Layer 6 of a small transformer language model trained on English Wikipedia (21 layers, counted from 0, width 64).
In attention head 1, each number of a token's query is one row of weights dot the token's vector x plus its bias. The head spreads its attention over the tokens so far by the softmax of query dot key.

Query weights of the head. A number n stands for n times 0.0072.
q0 (bias 0.017): -1 -9 56 -37 -67 37 -31 -50 -13 -3 -17 18 0 16 20 23 -20 32 -39 -29 -4 -13 -15 7 24 -30 18 40 55 16 19 -18 -23 -1 -15 -19 -21 5 -6 3 -11 23 5 -23 83 15 44 -23 -2 8 41 -50 7 25 -7 23 9 14 -9 -53 -6 -31 -3 38
q1 (bias 0.723): 0 31 -15 29 31 -22 2 -13 27 37 8 28 -35 -11 46 17 46 -1 52 -5 -6 -16 28 -32 -27 0 -12 82 23 -46 -28 -2 -1 -9 -26 -31 13 -43 -6 9 11 -24 -94 -20 24 -55 52 -37 -46 -4 -14 0 -37 -7 -8 18 -24 21 11 -12 30 54 -29 8
q2 (bias -0.255): -2 -13 40 8 -13 -5 -18 -7 -30 -29 51 14 37 41 2 30 -29 27 36 3 1 -15 -4 4 -12 26 -32 -40 43 -15 22 -23 12 18 -15 -31 -15 -33 -33 -19 77 -25 30 42 39 2 18 40 12 -2 -33 -6 -9 -24 -49 -18 -22 14 -45 -36 -5 -54 -32 -10
q3 (bias -0.275): 4 -14 -9 44 12 29 -4 -65 27 -12 38 -5 24 -2 -47 18 -61 -38 12 -21 0 31 12 43 -17 -13 21 -56 23 -37 -19 21 4 20 15 -19 4 -19 -15 -19 52 30 -17 -21 -20 13 24 13 35 -38 5 -23 19 11 -16 18 10 6 -38 -10 -26 -6 -7 -20
q4 (bias 0.053): -11 -16 -11 -13 14 16 32 -32 17 -2 -8 -30 38 23 -31 20 35 -29 0 21 3 -16 8 -23 1 -44 7 -27 -21 15 26 -5 25 33 -25 13 0 55 1 11 27 -3 0 46 9 12 -40 4 -6 -8 -8 -34 4 5 14 -10 -4 12 21 1 -13 -15 -62 -2
q5 (bias -0.199): 31 -5 -43 -41 15 -20 -52 0 -25 -23 24 19 -22 -7 -5 2 -27 6 7 -21 15 27 -2 -7 14 9 26 -72 23 -7 23 18 -24 11 24 -4 -5 12 -30 -22 19 13 -40 19 11 28 35 -12 -27 27 -18 -26 -6 46 -24 21 7 35 -18 -27 -16 17 34 18
q6 (bias -0.645): -9 8 -6 18 -16 30 33 63 19 7 28 -1 -4 28 8 -50 -39 -37 15 -17 7 -38 -7 -27 14 -39 -6 -34 13 48 10 -15 16 19 -14 9 -36 7 -10 -28 4 19 -32 14 13 2 7 -22 6 12 -11 -9 31 8 19 -50 -19 1 5 6 3 26 -8 13
q7 (bias 0.166): 2 15 -45 -18 -48 2 36 -48 21 -6 30 -4 11 27 -2 25 -16 19 4 -11 -5 -8 34 1 5 50 -13 43 7 -12 -17 -44 36 -6 25 6 -7 -6 48 -38 -36 -35 -3 -11 30 -20 -3 -7 -47 15 7 -24 -23 43 9 -5 -15 23 -5 26 8 -19 12 2
q8 (bias -0.702): 20 28 4 21 -27 -1 13 24 -21 -36 -19 -4 44 2 21 18 -1 -19 -33 33 -11 20 -39 17 15 -50 9 -7 -33 5 -8 -3 -7 -19 -18 48 -42 -14 36 -58 -11 -21 16 -5 13 -35 55 42 -3 -23 22 21 0 -1 44 -28 -38 6 -1 30 18 29 -17 48
q9 (bias 0.499): -18 34 -13 10 15 23 9 -37 -9 -17 -12 -26 -41 -33 31 -9 -25 -11 -26 24 -23 42 15 -27 -13 -3 16 15 19 -12 4 -10 -17 0 26 26 -3 4 -15 21 19 6 -16 -21 44 -2 4 3 59 25 -4 30 -40 28 20 7 -30 -5 22 -34 -19 70 -19 -29
q10 (bias -0.573): -15 0 19 16 1 -11 23 -20 -4 18 -15 23 3 -8 -31 3 -27 -9 -3 -35 15 21 11 36 23 11 -1 7 -17 -24 -24 0 22 0 3 -10 -44 -3 37 -4 17 -29 32 18 9 41 -19 -38 -30 11 -44 48 35 2 6 -7 9 -24 16 13 -5 12 0 2
q11 (bias 0.267): 18 35 -5 -10 11 2 -10 6 -3 16 3 -17 45 -29 10 -30 2 32 -32 27 35 5 20 -1 5 18 20 -32 9 -23 -44 -34 -27 -3 25 -16 20 -24 -25 -56 -6 5 -20 -9 8 20 -6 -4 -18 4 1 53 48 21 -8 44 -21 -11 8 38 -23 -18 -4 -11
q12 (bias 0.151): 11 23 51 -3 -35 -9 48 -20 -4 1 0 45 -46 -22 19 -8 0 0 35 -9 6 33 -12 -46 12 38 17 -6 -8 -6 -16 36 -2 -44 -44 20 29 -3 -12 16 11 -18 -10 4 -14 36 4 3 -22 -10 -4 5 -11 3 7 -36 -6 -54 38 -1 -21 6 8 -1
q13 (bias 0.480): 1 20 -39 -4 3 16 -17 -16 54 5 31 21 -22 -44 3 4 26 19 9 7 1 -2 14 0 -11 -6 0 24 -8 4 15 -24 -17 -1 -15 17 11 5 2 -24 -6 -30 -57 -24 8 13 10 18 21 22 -19 -7 -35 41 -23 39 -21 4 -20 -27 55 7 -27 20
q14 (bias -0.933): 38 14 -9 -13 -28 -4 -6 8 7 9 29 3 -15 24 -29 -18 -29 -21 -25 -29 -18 -42 -50 12 -25 15 -3 -8 -13 5 18 22 -17 0 -14 -29 29 -2 5 -21 -20 -14 12 15 38 23 23 39 48 21 2 10 -15 -11 19 27 23 60 41 29 -56 -32 3 26
q15 (bias -0.089): -15 2 8 4 -21 -57 -20 1 -32 25 -23 -5 -4 7 -24 50 -11 -17 13 41 -8 23 -7 -17 2 5 -15 -5 8 -17 8 33 5 21 7 -7 22 31 47 -23 -17 4 -5 -45 33 -42 -11 7 27 57 9 -6 33 24 -27 -43 13 -6 -9 25 -28 18 -5 13
q16 (bias 0.999): 41 -27 -8 4 -19 20 45 2 65 1 -9 -24 5 -42 22 15 40 -7 -26 -23 -18 20 -4 -33 34 -13 -27 22 21 -64 18 10 -27 5 -30 44 9 20 -19 59 1 0 -72 -26 -40 -25 24 -35 12 -24 -16 7 25 63 -15 29 -28 -5 31 -40 -17 -4 38 -38
q17 (bias -0.404): -25 -33 18 0 -16 -11 4 -16 -7 -9 -2 -25 -16 -14 5 13 24 2 9 47 -5 23 15 35 14 3 0 -5 -34 52 -3 25 0 39 25 2 -1 -31 -22 11 -13 -51 -31 -11 -6 11 54 17 -23 -24 12 11 38 -21 -24 34 3 -8 19 13 -5 -26 -47 -12
q18 (bias 0.901): 1 9 -8 -12 -5 -10 15 -62 20 7 -12 10 -14 2 80 -44 18 26 14 17 -1 -19 -1 54 -12 -33 -39 -15 -8 -33 -10 5 19 -3 7 9 -14 -17 -4 -3 26 7 -6 -6 28 31 -12 14 -4 -39 23 -27 -6 -6 23 4 19 -22 -9 -21 -23 -33 29 38
q19 (bias 0.147): -23 45 21 -2 3 14 21 -8 32 45 -24 16 -6 5 35 -24 11 5 27 -15 34 42 8 -24 30 -21 2 33 -29 -11 53 41 -38 -28 41 15 -30 -17 -51 21 -8 58 -89 -49 21 -16 -8 -33 -9 4 4 -28 -82 9 -33 16 -78 -18 37 -9 -22 19 2 1
q20 (bias -0.126): 13 8 -46 -16 -21 0 -19 -16 15 4 45 -9 -16 18 -26 -4 12 71 17 7 2 -8 4 -59 -16 -19 -24 23 8 16 -8 50 12 12 -32 16 30 -41 -22 14 4 32 -5 -11 -7 -7 -44 18 21 10 11 -48 -31 -20 -29 77 16 -62 -6 -18 4 20 15 13
q21 (bias -0.317): 5 41 -11 41 -5 -2 -25 9 14 25 3 -30 -31 7 59 26 -18 10 74 8 -4 -47 3 30 14 3 -2 -39 16 5 36 -14 -34 -54 -17 -44 -28 -2 5 -15 28 -13 -39 35 -29 -3 10 43 22 38 -5 24 17 22 -5 -25 25 -41 -18 -37 20 1 24 -12
q22 (bias -1.244): -7 2 50 -22 12 -1 5 19 -6 -20 -11 0 -2 30 2 16 9 -47 28 5 -8 -9 -56 33 9 -4 5 -3 6 5 1 0 4 24 -8 5 -27 -53 -8 -30 -23 -41 35 42 63 22 -16 -26 13 8 -52 54 9 14 7 -38 58 25 -47 -14 -3 -26 33 22
q23 (bias -0.099): -15 10 39 -12 27 61 -28 17 -7 -7 -15 4 43 10 2 -11 18 13 13 -52 9 19 -28 12 -16 -2 -19 -15 -22 -3 19 -35 7 -24 -9 -6 40 -47 -2 8 -2 7 20 10 -20 -13 16 -28 2 22 37 -46 15 33 -2 -21 -18 41 -39 -14 27 11 -18 26
q24 (bias 0.898): -4 -45 -19 23 19 12 -52 -22 52 -23 14 -38 -46 -28 8 -41 72 31 9 52 -27 11 -17 -51 36 17 -3 -3 4 -39 14 -19 -15 42 -6 -32 -8 16 22 -3 -28 -17 4 -62 -14 -22 -4 16 31 12 -10 18 1 9 -22 48 12 14 -27 35 44 66 -20 43
q25 (bias 0.915): -21 39 -23 -36 -50 3 60 15 4 36 26 25 -56 14 -1 45 23 -15 -22 -11 37 4 4 -18 4 5 21 14 3 -4 -21 -31 -19 -82 -15 -11 21 -16 9 18 -11 50 14 -27 -10 -7 -29 -64 6 50 7 -31 2 -24 8 -1 -9 -14 -1 34 -3 5 -52 36
q26 (bias -0.012): -34 35 -12 26 31 8 4 -7 0 14 34 -4 -14 18 -17 -18 42 12 -39 -18 -53 41 23 17 26 6 27 -28 3 -5 14 8 -4 -7 -53 47 14 -17 2 19 41 -34 2 -45 -37 -16 -8 -22 4 -18 -44 34 -48 -3 19 23 46 -2 18 -6 17 3 19 -32
q27 (bias 0.096): 13 -9 23 17 -9 22 -21 3 18 2 -26 -46 -41 -15 32 13 23 -4 21 13 32 10 16 -12 12 5 -20 42 -50 21 3 25 13 38 -59 -32 -16 -14 -49 -15 10 41 -16 -14 -4 27 -1 -19 19 22 -8 37 13 9 -6 -5 -11 36 -35 9 -41 -29 28 28
q28 (bias 0.425): 1 -2 23 17 35 -9 -17 3 33 -3 -11 -54 3 22 10 -19 10 0 -2 52 12 8 59 -9 -2 14 9 -28 -15 -74 11 17 -15 24 -28 11 -3 7 5 40 44 -38 9 -27 18 -17 15 -21 2 -14 28 -2 -35 -12 -16 43 26 -18 -6 -47 21 -11 50 -27
q29 (bias 0.197): -36 -16 -59 33 18 12 -22 -47 -33 -6 48 -36 46 35 2 -16 -9 -41 0 34 24 -19 29 -3 -51 -13 -3 -19 -34 -8 -12 -5 4 37 10 43 42 0 36 3 10 3 -26 26 -27 17 17 7 -44 16 -22 -8 40 2 26 2 -35 5 52 -3 -4 -10 -5 -16
q30 (bias 0.399): -10 13 -13 -21 33 -2 -38 -20 18 -21 -6 -8 26 11 25 -56 20 27 -40 -37 -14 -3 31 -23 40 -20 36 25 -5 -7 7 42 -14 9 6 -6 28 -69 15 -33 -1 3 15 -20 -11 -15 -35 7 31 51 11 -8 -38 -26 32 9 24 32 40 -12 -23 4 -21 -23
q31 (bias 0.286): -34 -23 8 -31 17 -56 -44 -6 -42 13 -3 81 -11 16 32 -15 -36 -6 -16 21 -3 31 -3 10 -5 3 -11 -19 -31 -12 -29 10 16 1 -33 8 -19 5 57 38 19 34 -12 -1 0 -1 -42 13 -22 -20 24 10 10 2 2 55 -28 2 -29 33 31 43 -9 -7

Each question shows a short text with each token's key, already scaled and adjusted for position as the last token sees it. A number n stands for n times 0.011.

Then comes the last token's vector x. A number n stands for n times 0.038.

0 " of": -25 -57 29 19 24 -10 1 14 5 -37 57 -17 -22 -40 18 5 -58 5 -14 -65 -74 -28 45 -11 -62 -18 -2 -51 -48 18 -21 -5
1 " Chap": -16 -38 41 24 6 -1 -5 12 27 -14 55 3 -4 -29 41 8 -49 2 -15 -44 -62 -7 71 -5 -56 -34 -5 -13 -39 5 -13 6
2 "l": -20 -54 25 4 10 -14 3 2 25 -21 61 -1 -12 -42 31 6 -50 19 -14 -26 -79 -4 61 -26 -75 -47 0 -23 -28 12 -13 -1
3 "ains": -12 -30 22 19 16 6 15 16 41 -22 49 3 7 -28 19 -2 -53 10 -22 -48 -87 -2 48 2 -63 -35 9 -36 -29 12 -28 -7
4 " to": -35 -31 33 12 6 0 21 2 16 -26 50 -18 -1 -37 21 -12 -40 1 -33 -52 -76 0 60 5 -78 -22 24 -14 -48 7 -9 -21
x: -5 43 -22 16 -2 -5 19 -6 3 5 23 -7 -61 14 28 -28 -5 22 3 -54 -4 2 9 49 23 26 -7 17 -13 -6 16 -2 -11 -17 -10 -1 -13 -1 42 23 -5 14 1 -10 2 -24 10 -40 3 2 -26 19 -17 -4 15 -63 3 -17 -15 28 -16 2 -10 3
Which token does the last token look at most? 4 " to"

0 " Edward": -24 -51 22 26 19 -4 -6 11 17 -30 49 -9 -22 -34 13 1 -61 12 4 -62 -77 -21 32 -17 -55 -19 -7 -46 -41 22 -16 11
1 " George": -17 -29 28 28 -3 -3 13 9 50 -31 41 -9 -13 -36 36 -6 -47 23 -10 -57 -86 -12 37 -14 -61 -31 -9 -32 -41 10 -28 9
2 " Gre": -24 -31 34 27 -13 -17 -1 23 35 -18 53 -4 -9 -29 32 5 -37 10 -4 -45 -72 -2 54 -10 -43 -48 4 -25 -39 1 -13 8
3 "y": -5 -25 41 12 0 0 6 19 44 -16 53 8 -7 -22 36 1 -48 16 -7 -55 -92 2 65 -5 -61 -45 5 -25 -31 18 -19 -6
4 ",": -37 -47 11 3 9 -19 12 8 29 -27 31 -10 -15 -45 29 -21 -48 -7 2 -61 -79 -17 44 -2 -51 -16 20 -32 -29 24 10 -9
x: 24 66 -38 23 -26 -3 4 -15 -19 2 20 3 -54 0 23 -16 -12 10 1 -15 9 8 4 14 10 15 -5 9 1 -18 36 -3 21 -29 -17 -3 9 -6 5 26 14 6 22 -15 -14 9 1 -47 -7 -42 -15 21 -6 -2 33 -44 -11 10 -34 23 -14 -5 -10 22
Which two tokens does the last token look at most, in order? 4 ",", 2 " Gre"

0 " establish": -17 -56 39 30 29 -2 -4 1 5 -35 51 -8 -20 -42 14 5 -63 -1 -4 -61 -70 -9 42 -12 -51 -13 -14 -40 -42 19 -15 -8
1 "ment": 5 -48 44 22 16 11 5 -12 9 -31 28 11 -16 -40 11 0 -40 8 -24 -33 -69 -7 29 13 -78 -14 -19 -42 -40 15 -28 -8
2 " of": -25 -41 49 10 14 -12 17 10 0 -49 46 -12 -12 -47 21 -12 -34 3 -24 -49 -61 -5 33 7 -68 -19 10 -43 -47 22 -17 -22
3 " th": -20 -43 42 18 13 10 2 -8 20 -35 31 3 -13 -45 35 8 -54 -4 -12 -58 -52 14 60 -9 -42 -21 -9 -13 -41 -11 -26 -27
4 "irty": 1 -51 37 20 5 -11 12 1 20 -38 49 -3 3 -41 23 5 -52 -3 -11 -60 -43 16 52 4 -51 -4 -14 -39 -50 -13 -39 -3
x: 5 36 -9 51 21 -13 -13 6 4 -23 -20 -4 -38 9 26 8 -8 -16 -16 -39 2 19 26 15 -3 48 -1 -16 13 1 1 -18 -10 -29 -10 -8 12 -29 0 34 -6 10 13 -4 5 22 1 -47 -26 26 2 -2 -19 -11 0 -64 6 -35 17 2 23 -10 8 25
Which two tokens does the last token look at most, in order? 2 " of", 4 "irty"

0 " de": -20 -56 26 26 12 -2 -3 6 6 -22 45 -18 -28 -40 19 14 -61 5 1 -64 -77 -10 45 -16 -53 -24 -2 -34 -40 8 -19 4
1 "let": -5 -60 34 18 8 -22 4 -4 26 -21 32 -19 -16 -30 29 12 -36 16 -20 -48 -78 -3 44 6 -57 -39 -13 -49 -47 -10 -30 -9
2 "ing": -7 -36 40 17 14 10 25 -4 22 -23 28 0 -1 -21 26 -8 -45 12 -35 -61 -75 4 44 14 -55 -27 3 -44 -39 9 -33 -17
3 " refer": -12 -50 45 23 19 15 -4 -3 -6 -39 38 3 -8 -36 28 -2 -57 -17 -1 -37 -47 20 63 3 -35 -28 -7 -14 -33 -7 -14 -35
4 "ences": 5 -56 43 31 6 20 11 -3 0 -39 44 19 -7 -47 7 -10 -43 5 3 -27 -64 1 46 26 -74 -11 2 -19 -33 8 -13 -16
x: -6 22 -44 -6 15 -2 32 20 0 -26 -9 15 -38 17 14 -4 -11 0 1 -33 -23 15 21 21 19 27 -20 -15 10 3 22 2 0 -31 10 -24 -3 1 19 32 -8 9 31 15 3 6 12 -41 -19 -12 -18 11 -15 -7 9 -63 22 4 -29 -20 -9 28 -15 26
Which token does the last token look at most, and with what share of its attention? 0 " de", with about 30%

0 " son": -13 -60 24 29 26 -2 -13 8 12 -37 49 -12 -25 -39 12 -4 -64 1 13 -59 -76 -26 47 -8 -60 -19 -11 -49 -38 16 -10 2
1 " he": -11 -32 16 20 15 -4 6 11 24 -32 36 -7 -32 -41 20 -2 -50 12 -2 -70 -89 -16 48 -12 -53 -15 -2 -29 -39 17 -5 -31
2 " was": -23 -37 16 23 16 -19 9 -7 20 -28 37 -14 -11 -50 23 -8 -39 5 -28 -49 -74 -6 41 -4 -60 -19 6 -31 -33 15 6 -28
3 " exc": -11 -65 35 23 7 5 10 -18 9 -35 31 -10 -8 -60 42 15 -43 -9 -1 -48 -57 40 55 -17 -41 -31 -7 -1 -17 -12 -12 -26
4 "used": -3 -53 35 21 9 -5 19 -18 18 -25 31 -4 1 -40 15 -7 -34 -6 -9 -34 -73 16 42 16 -63 -33 5 -36 -24 -6 -21 -30
x: -12 33 -33 12 25 -12 15 14 6 -5 4 16 -44 8 7 22 -2 -7 -15 -41 -13 21 14 7 -3 30 -15 10 16 16 0 -1 -6 -47 -13 0 7 -8 -4 33 7 -6 9 5 -6 17 21 -53 -11 -12 -20 4 -18 -8 -11 -68 20 -2 -18 14 -10 37 -39 26
Which token does the last token look at most, and with what share of its attention? 2 " was", with about 50%

0 " a": -14 -55 14 16 13 0 -1 12 6 -38 53 -16 -23 -42 20 15 -61 2 -15 -66 -66 -27 50 -8 -57 -12 -8 -44 -40 17 -17 2
1 " much": 3 -67 18 28 6 14 12 -11 -3 -31 36 -10 -14 -41 32 15 -47 0 -32 -67 -50 6 60 0 -44 -20 -1 -31 -51 4 -25 -3
2 " we": -16 -36 3 30 8 11 11 3 5 -1 29 -2 -30 -41 23 23 -35 -3 -12 -65 -64 2 63 1 -39 -28 12 -23 -35 8 -9 -19
3 "aker": -8 -37 7 21 13 8 16 3 40 -24 38 -3 -4 -45 22 -10 -30 -8 -16 -52 -69 -2 34 0 -67 -23 -9 -62 -25 11 -22 -20
4 " ch": -21 -29 29 27 1 22 14 3 35 -19 17 8 -10 -48 31 16 -49 -10 -1 -43 -64 25 54 -7 -53 -22 -14 -19 -20 -2 -10 -33
x: 8 28 -8 1 -10 -1 20 -35 -19 -7 -18 14 -39 7 -6 -28 2 13 28 -32 7 1 6 40 26 19 13 7 8 -3 3 -39 11 -27 -15 13 43 9 -11 23 9 10 1 -26 -26 16 -8 -43 19 9 -20 14 -31 27 -4 -51 0 -17 -8 -12 -12 52 3 -5
Which two tokens does the last token look at most, in order? 2 " we", 3 "aker"

0 "ily": -14 -54 16 31 23 -3 -10 11 10 -27 46 -8 -26 -34 12 3 -55 9 2 -74 -78 -28 30 -18 -52 -17 -4 -50 -43 27 -16 4
1 " Ma": -16 -33 37 31 -2 3 2 26 35 -30 41 -9 -5 -27 40 6 -45 6 -1 -62 -77 -15 55 -18 -56 -50 9 -27 -43 7 -19 6
2 "ud": -10 -29 40 9 10 -2 -9 21 34 -17 38 -4 1 -24 34 -5 -41 27 -7 -55 -75 -13 53 -18 -67 -47 -7 -19 -63 13 -28 -4
3 " was": -20 -30 18 22 14 -13 7 4 25 -26 33 -15 -15 -37 32 -8 -38 6 -22 -48 -71 -1 41 -5 -55 -22 8 -25 -38 19 8 -27
4 " also": -17 -41 25 25 27 -5 13 -11 26 -39 39 -18 -11 -49 18 3 -53 -3 -20 -57 -77 27 55 4 -69 -28 12 -23 -24 -1 -11 -28
x: -1 26 -21 -7 11 -1 13 3 -8 -7 24 13 -42 1 0 -12 -15 24 -1 -27 -5 -2 -3 14 13 52 -7 11 7 -1 2 -16 -2 -53 -2 8 22 5 0 35 3 12 15 -9 8 10 18 -45 -1 1 -34 32 -41 10 7 -86 -9 -17 -17 16 -14 18 0 -4
Which token does the last token look at most, and with what share of its attention? 3 " was", with about 40%

0 " July": -28 -60 22 17 17 -4 0 13 17 -36 52 -4 -21 -41 10 -2 -72 3 8 -69 -78 -22 41 -5 -64 -18 -12 -41 -48 11 -17 12
1 " ": -10 -37 43 6 13 4 17 15 33 -47 41 2 -16 -47 15 14 -58 -7 -16 -67 -69 -11 63 5 -65 -32 -23 -31 -53 -1 -19 7
2 "2": 5 -44 42 9 15 -23 14 23 30 -42 44 9 -19 -43 16 2 -65 1 3 -56 -67 -12 63 6 -69 -9 -19 -24 -41 4 -19 4
3 "0": -2 -27 31 -6 25 -16 25 20 13 -36 37 -5 -16 -33 31 -3 -70 21 -7 -48 -59 11 52 -5 -82 -20 -43 -27 -68 9 -29 -1
4 "0": 5 -33 21 -8 26 -16 31 20 21 -41 38 -3 -14 -35 23 -6 -66 26 -3 -37 -53 8 48 -10 -80 -16 -50 -27 -72 6 -29 -5
x: -25 66 8 19 -6 15 22 -14 0 -6 2 17 -32 11 19 -3 -5 -18 1 -34 22 -4 14 1 10 5 -4 -27 6 -7 8 -23 -26 -35 -20 2 1 -2 14 2 4 9 50 -19 31 27 0 -38 11 -2 -1 8 -18 -10 18 -69 -14 -18 -15 19 -15 11 6 48
Which token does the last token look at most? 2 "2"

0 " government": -8 -42 23 18 30 -9 4 10 20 -24 48 -9 -26 -38 9 7 -54 1 0 -52 -79 -25 31 -11 -57 -9 -8 -52 -39 31 -15 -5
1 " would": -9 -32 9 13 24 -8 16 -2 17 -4 37 6 -31 -37 6 -6 -38 -5 -21 -49 -76 -10 36 -2 -51 -19 6 -26 -46 36 10 -31
2 " ab": -13 -34 54 26 16 2 9 -11 8 -21 42 -8 -9 -55 21 0 -38 -13 -8 -48 -80 9 68 -9 -48 -35 5 1 -20 13 -3 -30
3 "ol": -7 -54 43 11 14 -5 -4 -5 10 -18 32 -1 -5 -43 25 -1 -30 -2 1 -46 -74 11 51 -17 -72 -43 0 -18 -41 3 -29 -21
4 "ish": 4 -33 43 24 9 1 9 -12 36 -37 43 -2 10 -38 16 -3 -27 5 -7 -42 -73 17 43 -11 -68 -23 -8 -41 -37 -10 -28 -25
x: -1 44 -10 30 8 -1 37 8 -2 6 -6 22 -46 -5 -1 -7 -16 -5 -18 -34 -7 10 45 28 -26 34 7 -3 -10 20 -2 -17 -8 -18 -8 -15 22 6 7 32 3 -17 -2 -5 8 13 5 -52 0 10 -13 -2 -18 10 -17 -84 22 3 -11 -13 0 18 -18 20
Which two tokens does the last token look at most, in order? 1 " would", 4 "ish"

0 " or": -18 -52 18 23 26 -3 -12 7 2 -30 48 -13 -27 -36 12 15 -56 4 -10 -69 -73 -26 42 -13 -52 -17 -10 -47 -51 21 -16 -3
1 " to": -28 -40 32 22 17 1 17 -2 7 -23 44 -13 -20 -37 13 11 -33 6 -43 -74 -73 -18 53 1 -64 -32 1 -28 -62 11 -17 -15
2 " ab": -16 -29 55 27 17 6 5 -5 9 -29 39 -13 -12 -46 26 10 -32 -9 -20 -58 -79 2 72 -10 -48 -41 -3 -5 -27 10 -18 -26
3 "ol": -10 -52 46 12 17 -3 -6 1 10 -23 32 -5 -9 -37 29 8 -27 2 -10 -55 -72 5 57 -22 -71 -49 -5 -22 -46 3 -38 -18
4 "ish": 0 -30 48 27 12 3 4 -5 35 -40 44 -3 5 -32 22 9 -24 10 -14 -48 -72 14 48 -15 -66 -32 -11 -42 -41 -8 -33 -20
x: 7 40 -5 28 0 1 38 7 -7 8 -10 22 -47 -1 12 -11 -17 -9 -18 -29 -16 7 37 36 -27 29 10 -3 -10 23 -3 -23 -12 -15 -9 -20 21 11 16 30 6 -16 1 -7 9 17 7 -45 -4 13 -16 5 -17 10 -16 -86 22 7 -7 -11 -2 17 -23 18
Which token does the last token look at most? 1 " to"

0 "1": -10 -57 23 15 26 -13 0 19 15 -36 52 -7 -26 -43 13 11 -69 -1 3 -62 -74 -30 40 -8 -63 -6 -24 -40 -56 18 -17 3
1 " election": -5 -37 41 5 32 7 15 6 17 -34 40 11 -22 -46 14 -12 -24 -3 -3 -28 -60 -10 32 -2 -72 -24 -18 -34 -52 19 -8 -2
2 " man": -11 -41 31 29 9 17 14 -5 23 -29 23 2 -21 -51 15 8 -24 5 0 -34 -64 8 48 0 -66 -24 -7 -21 -16 9 -13 -15
3 "if": -6 -51 18 17 13 5 24 -12 19 -13 28 20 -17 -53 19 3 -32 26 -22 -51 -77 29 68 -9 -48 -28 -6 -10 -37 12 -16 -24
4 "est": 2 -48 15 20 14 -6 11 -13 43 -29 30 16 -7 -45 17 8 -27 16 -10 -18 -68 4 43 -6 -69 -9 -21 -34 -29 -2 -26 -17
x: -14 31 -26 23 -10 -10 37 4 3 -44 -15 17 -37 3 -14 -23 -10 -10 -10 -31 7 18 24 17 12 4 9 -4 3 13 -17 -20 -2 -12 -9 -14 27 3 2 15 19 3 -6 2 -4 44 4 -44 -30 -4 -25 21 -28 30 -2 -81 18 17 -1 7 14 17 17 26
Which token does the last token look at most? 0 "1"

0 "ish": -17 -43 24 26 20 3 -15 14 17 -29 51 -5 -18 -31 12 10 -54 6 2 -60 -78 -21 35 -20 -58 -16 -6 -54 -41 25 -13 0
1 " it": -5 -36 13 20 15 14 12 5 21 -28 31 4 -22 -32 33 -4 -41 10 -16 -66 -85 -14 55 0 -61 -11 4 -18 -54 27 -17 -28
2 " al": -19 -51 33 33 -12 13 2 -4 15 -30 37 -10 -15 -55 21 5 -45 -6 6 -36 -59 23 67 -4 -58 -49 7 0 -30 -14 -11 -5
3 "t": 7 -58 40 25 1 2 13 -22 13 -31 45 3 -13 -49 26 9 -47 18 -13 -46 -79 32 63 12 -57 -29 -9 1 -25 -25 -17 -19
4 "og": 5 -47 39 -1 19 -5 14 9 17 -23 33 6 0 -43 23 5 -29 14 -13 -49 -80 9 52 -2 -47 -21 -10 -15 -43 -17 -44 -35
x: 1 26 9 22 7 -17 2 1 25 -7 -8 21 -57 -3 15 -10 -16 -3 -7 -45 18 11 17 44 -19 14 18 -11 -18 1 18 -23 -15 3 -15 -6 -2 -8 30 11 0 9 25 -2 -25 26 1 -28 -11 23 -15 -6 -14 16 2 -71 33 -25 1 -9 -30 56 -19 2
Which token does the last token look at most? 2 " al"

0 " said": -18 -66 10 18 25 -7 -1 -2 5 -35 47 -14 -27 -44 7 1 -68 -3 -3 -61 -74 -21 41 -8 -49 -22 -9 -45 -36 16 -15 -3
1 " they": -12 -39 -4 19 33 -9 14 7 14 -25 47 -6 -26 -39 15 15 -39 3 -11 -71 -77 -18 47 -5 -46 -13 3 -28 -48 27 -12 -24
2 " had": -18 -33 8 18 23 -10 -1 -8 23 -31 42 -9 -7 -47 15 -8 -49 -7 -19 -55 -66 -6 41 -18 -56 -28 6 -35 -33 18 0 -36
3 " not": -16 -49 19 24 9 10 11 -20 6 -31 37 -4 -3 -46 16 4 -39 -4 -22 -62 -73 5 46 1 -50 -20 1 -15 -42 10 -18 -30
4 " review": -13 -48 25 17 10 13 25 -14 5 -14 27 4 -1 -36 21 -11 -19 -8 -14 -41 -75 3 29 5 -72 -18 -21 -31 -39 13 -38 -30
x: 7 33 -23 -16 11 -12 -12 -19 21 -6 3 24 -47 31 -29 10 4 -35 -8 -37 -22 26 16 6 14 26 11 -5 13 -1 4 10 2 -51 -5 -10 2 -15 -13 26 10 0 20 2 -30 10 -2 -46 -1 -9 -10 3 -4 26 -6 -68 -4 -16 -11 20 -1 29 -8 28
Which token does the last token look at most, and with what share of its attention? 3 " not", with about 30%

0 "inet": -13 -65 31 25 25 6 -14 16 9 -35 49 -4 -20 -42 9 8 -64 2 4 -62 -75 -27 47 -6 -67 -19 -21 -51 -50 17 -19 5
1 ",": -24 -56 22 7 14 -4 5 14 19 -39 35 -10 -31 -51 18 1 -38 2 -13 -69 -75 -24 56 -2 -69 -27 9 -43 -38 28 -5 -16
2 " though": -14 -49 13 19 17 -10 15 -6 13 -36 34 -17 -19 -48 20 10 -44 13 -29 -62 -67 -7 54 -10 -55 -17 7 -27 -43 1 -22 -21
3 " minister": -8 -32 33 8 24 3 12 -2 19 -28 34 -24 -6 -44 19 -18 -29 -1 -18 -35 -74 -18 35 -2 -73 -14 -4 -42 -40 6 -25 3
4 " Jo": -24 -23 28 34 -8 2 -1 17 17 0 51 -11 1 -38 29 4 -43 14 2 -69 -69 4 55 -30 -46 -33 16 -9 -25 -4 -10 -3
x: 39 47 -5 -5 -10 -29 -12 -11 -11 16 -10 -4 -39 -11 -3 -19 -19 6 20 -5 21 2 22 48 30 23 -30 6 -3 2 22 -23 -10 -29 -18 23 9 19 20 15 20 9 25 31 -15 -9 -6 -31 4 -7 -11 -2 -25 3 -14 -53 6 -47 16 4 -16 27 -22 -9
Which token does the last token look at most, and with what share of its attention? 3 " minister", with about 50%